Layer 3 of a small transformer language model trained on English Wikipedia (10 layers, counted from 0, width 96). Numbers have three digits each and are written without spaces.
A neuron adds its activation times its output weights to the MLP's output. To switch it off is to set its activation to zero at one token and run the rest of the model.

Output weights of the MLP neurons that the questions are about. A number n stands for (n - 500) times 0.00085.
n1: 233597436410399623360371625619599687518450734312384490505487366327387472258591435586334517496315553753553588172530570249748774451571344539576507508457559359231303266600523501401527674590548569585607443461401312548612468549580593711407645464420366337615477359384575171579560636577485534429
n2: 476727341504588264177207640730583544398418517719555558364447349368419340370687507750386403416479716555411478649595642600561730506558297517545534596371826519407385587631439352575438539739443471631374735432490553553549515552598578552395434387451613661370644670638389552619489353390420562252
n30: 500564501331817531529405647697746617429629553611440471593289513508470503642585424170469381422583374501283344306475623298262595491329415478391589567459569478361355522472601590549413382408413554498365691454111496443410623171680670494391670578452651593537667596415419511693439614664663611579
n53: 415373360439389444439568566697658385384268506398702306469628356546481380573700660629326357468647472430363565580425488496569629451423264340637514472397579681638536297529521300567566811325345508678232391524569461507406522425492733489533518408646389409632519672613491272489664580373287418603
n65: 798654529437357540424408530478371564644520497322488609320573624543395669550620561544432469389538421544443524459481728540540304587407565251382348422478372438416520451496602302490460487526572441493399578411086238395307338506355452896406516579498501584547602258646348584622478607701473543463
n73: 317459627521417551544303597448446506377291179628522577581512554576538437494668474546194541391723563190471527520483310564558492669516607401728601462514556575415329374658100499518571525443548365225466404370580592423562321429478459580153302439528552625567474497459310414132256480506478685476
n84: 679775645489512841488489583545724423418306339517493753509473477681422628218383319495326729581483416598482445442341393447552750315355462491568594318538466949506255845445315346361582403495445551583430503321487670431560673787343385645511437602361540445461489597501481552392436722492418624357
n86: 627192408637428876432258531508439385373454566400701489529427477485436391403386467277534498504595524488711380635324569564470422660576471569498590657208408451181515596526704361333462371603663376515522507626557330486429398329451486717634594456584452531527599421435337565815181550482447394748
n92: 668493663477353586645422394477692422509319624591561498487705407768342480505503778472355534580363303282278693623364568099409496073637533541321382551380594356548500335459483467561479412607422548480669489577787549513425477879656500568613306508590420681524558269475434539312487259462478659534
n93: 347641702578610390434490523466623587516428481539598598492715517521223425371639545767396484674363575548734553446617290473367398389277487440521615495592614713316438665503593601512533515452301346605587407716297541686781663529591668441491151422507529487307523449736529604591360689323605410393
n127: 619583437531501212546574474351444581479623350405448384380397383491497691642198464508420493401601512341579410517829496565457352483735311729419388387191532484370569390659460611366784676386282520439420553434469761397460429543729539265419186569564436295555545408494591542390507402480666687616
n174: 553334451417341434634508367504519591557525756412622559246358446550481622493413384537461674478458232488363634387458523554424647531517651592278747566505826476590481488752704350505417502397548659360683743693664494474620457426473543430404393440472627351517513408742659280824353553612473336559
n180: 589501594528535596342469565461471388551431403532469294574305308763598576480155560481635426623433700403525548258470398496584745434573714708686338809510440406328408587607682526438480604459488456575544475601372767338277621525752600420527573375528586588329483660478332577510595629350441625545
n183: 378625496314374350523739521225423512511285561707599206379426549394409557552639509582653740665362519343316620380709470774387517314318510502792491153616507372496423420449634406384251775417605416398527700515650649499536651593511447530337522368509559474527465514771513367414708524519700549494
n191: 501540570501524519409654442918536494543339373633446326619512505507757657648277184433616386756589636395660424125852669547497552609332487347438513689332511477336598424360495500710323578593565563022401460551430514625719536535439357428365346296705550638406668479457786583740638425466527342764

Each question names a token from some text and the token that comes next. It shows the activations a of the neurons there, in the order above. A number n stands for (n - 500) times 0.026.

Then comes g, the gradient of the next token's log-probability with respect to the MLP's output, scaled to length 1. A neuron's effect is roughly proportional to its activation times (output weights . g). A number n stands for (n - 500) times 0.00093.

" from", then " Ch"
a: 507502497500504491548505504499500473504500500
g: 622539471574460608352407664498579341421501582466723593253503419426476554540581435478409500482561600502529576454391604514450620386510645523509521515646374463477279581301646700577271542431474402489367412294559567406677642522328344613523257586501610535594434574527371610363494654630368222586
Which neuron, switched off, lowers the next token's probability most? n84

"0", then "."
a: 500503537508499494499497501498502483499499494
g: 689552468503657649526629633405351601496588669434594377516586389363495424645505410592383637454409480598473355527493576489454700526536322256550417423456524635419430545429415502528360581269434570393237315442415700534489402556408521462463553390582631582529749383573344426596345548638398590740
Which neuron, switched off, lowers the next token's probability most? n30

" All", then "an"
a: 514498501507498503504514500492500507499500508
g: 376571402432529515574690373571662412408544600465550583404668669501393659537578558476503477424627499658592661581286375469492574388464358644389300548477296438523484459602345535530441553518512440285501605514492526559630388595518639635588527545460565329376518633614843246490654556329399354362
Which two neurons, each switched off alone, lower its probability most, in order? n1, n53

"yn", then "am"
a: 498566500500490499505500491496500504495484494
g: 377530475656424654409357475678464537506566316434710556442512659464490650418526658454692439537414412429750498593522524425578711498729299535599552661384349643422494515587624656435622449830437632521317559471487455506573599387517450626335446525493401327550316580381535575427469383568443528599
Which two neurons, each switched off alone, lower its probability most, in order? n2, n183

"ourn", then "ament"
a: 499499499457501498496499483493511495500500503
g: 525419422486494546516544469665607515338359528614568386476486274556441528605450433564440401527471490559694405476654547274538526390411337543517546386477681310304730546655687364358665591415339589641556612387446461503488517573304531407505435600334513401500761543485458656570313544399261327528
Which neuron, switched off, raises the next token's probability most? n53

"–1", then "2,"
a: 496503502510506496499505492499500521495493493
g: 462803679558627546519570520428486467522523565605427511597374443659654432360462612562437495535575324642375475585333472617634478429428389311556393368412524567467506706627585253530464605279444803671452576550463554653536735489580412539602554414657647518284558427433347351468482468508482445557
Which neuron, switched off, lowers the next token's probability most? n53

"ad", then "min"
a: 501502488480521511476522500500500524499499480
g: 389410457573411575621410585388628535532439568472382733441384657330393380596481646424573563532514499350600460531199566673293507621443576648539562435493291586505654402618549351412683347548465266477284642514497510645261483563411388520554441448473508708499533525562514376497318555684496490622
Which two neurons, each switched off alone, lower its probability most, in order? n86, n191

" of", then " World"
a: 495496484501513509545500499500499499498497497
g: 543305608379513673498461574588673341516625687422478632417337595244604590693518277570603468347417500572446237458416490371580656462447546342557757426428490549554419480430421432627640412373514375727452522459549370433613474611361412498678475560437387466455613602460611483518529519504626332684
Which neuron, switched off, lowers the next token's probability most? n84

"lex", then " b"
a: 499487498500503501498494500500501501502519529
g: 470629409413421375413473368484426330480611376567492187440633411488581551557513396542385374510407654515508573351729439702500584537212517465478260549519387568503386637525296632372440489703499462638659620530552533532526468277580570617458329630488483523454503461455498600644427699435526536243
Which two neurons, each switched off alone, lower its probability most, in order? n191, n183

" H", then "ard"
a: 500509497500500495503500500500482506452511497
g: 530497311591421381533316489653356683449430596472264346550590641603584283313549432504696486527434196499382607504449464414524547492576545613465497575648479344450407511311570616294321684491520526506477566504731354602401475441373380615555440523528431420454666533443637508634431436452295566344
Which neuron, switched off, lowers the next token's probability most? n127

" dep", then "art"
a: 500501443497510511499497436498566501500502496
g: 386510380629395398647714335549557546353611650516418480595654420617478382614457365567494525460392504494631528416535425543361564408607441635506189446420258458326565612673492528442544593674493356360315422644492480333515536514630500515463510519209482424603660366638555604399707639513495603421
Which neuron, switched off, lowers the next token's probability most? n127

" born", then " in"
a: 501497438502500491499504494501492500490503500
g: 587702452581428507498451346571482622441546428448812489279530528433395489419608494483631583504406280541426521318523540526591518591568454787430593395591588547473566366466675495452583316630528256529474536492500478589607669266688729472553406594369529506449597688679599371517622548558556698537
Which neuron, switched off, raises the next token's probability most? n30

"um", then "a"
a: 512492499498522505503491498494500494500496492
g: 482616397485370642826702275675444557363709520566461510578420608433478543460418375443318468745486365503512567589426370449661526456473487653601467625420686427468757388485706449508439665561521655473449534503558630384352424565446639495569597601421394495575563466523370396597429262378498446400
Which neuron, switched off, raises the next token's probability most? n65

"g", then "ement"
a: 495483499493502502500503500499492498502497508
g: 426540615389503327306599498660437457489495433364619337638469537392521448475325342668422426411478515495500471358615358571458462452241460291459507458644534381456519303379296458415673386395405748487310354422416453425579475446511350367522545371596418346442454660362516489734575361623459402363
Which neuron, switched off, lowers the next token's probability most? n191

" k", then "ey"
a: 561509497500488488488445502501499505502497496
g: 534745419441596599686473481471682591359381564485576490470382532281560534532440645263613460630412486561510577443571406407489499540607455322320713514439593561633591444608390544453505348397468213447496415620473594444415645688697376372528546556467578546517477673626399535188457427598658383421
Which two neurons, each switched off alone, lower its probability most, in order? n86, n65

" been", then " develop"
a: 507486500500502508500503637509503501502514498
g: 411796627654669595477514448270514588449752468575586478444686502469590400469499630504597561597402600614609521537412377557430454613474607360522586387575548544458482569579601544247686393360557384511463323460373442600561554690548398413497415546600436582550516547662753585497450647592813424362
Which neuron, switched off, raises the next token's probability most? n92

" |", then "\n"
a: 500499497499501493502501499500506500525506495
g: 477670462494528594494459547285530540593467406585517548523479509744602417527556569461564531383512606607459254551617714531598485474702612505587661677548523559437542454572430646428674190583538347434464535494402419353411408525665245625517367577489508367596390370500554323422292373477489639770
Which neuron, switched off, raises the next token's probability most? n73

"7,", then " 9"
a: 504500500501512498496494491499491523509499508
g: 525533529460363392595551584417169590413418574506511465531359448691442529484516483750497474395465624363375514584578457649663511616401526566362465548330676657346493571439543305656508527778528292636508412629506404495657310346376510529442315464456442382725503528542474662578602515561342604463
Which neuron, switched off, lowers the next token's probability most? n174

"2,", then " 18"
a: 502504497500500501501494491501495519527501495
g: 407387478519670388507500434454684502354524517476421529505582665444503599379482336427544209503678511414531551501511371438514148691513539616600531525391690530312702484456488598517515590542719595467630560348677351418418531670456665566433403600518669613467618328620479456522560411600423331331
Which neuron, switched off, raises the next token's probability most? n180

" is", then " now"
a: 515500501501502481505506750503500495503534506
g: 481516540470541437401481296533464478557500661629573616290643288506192500334523658294526615546604539415692638472597585375392621587349705540536411579503356532472512327573496510533607580418621456461691326602708548628596437362566483535653547614464423457523499559336545469661403600470656476739
Which neuron, switched off, lowers the next token's probability most? n92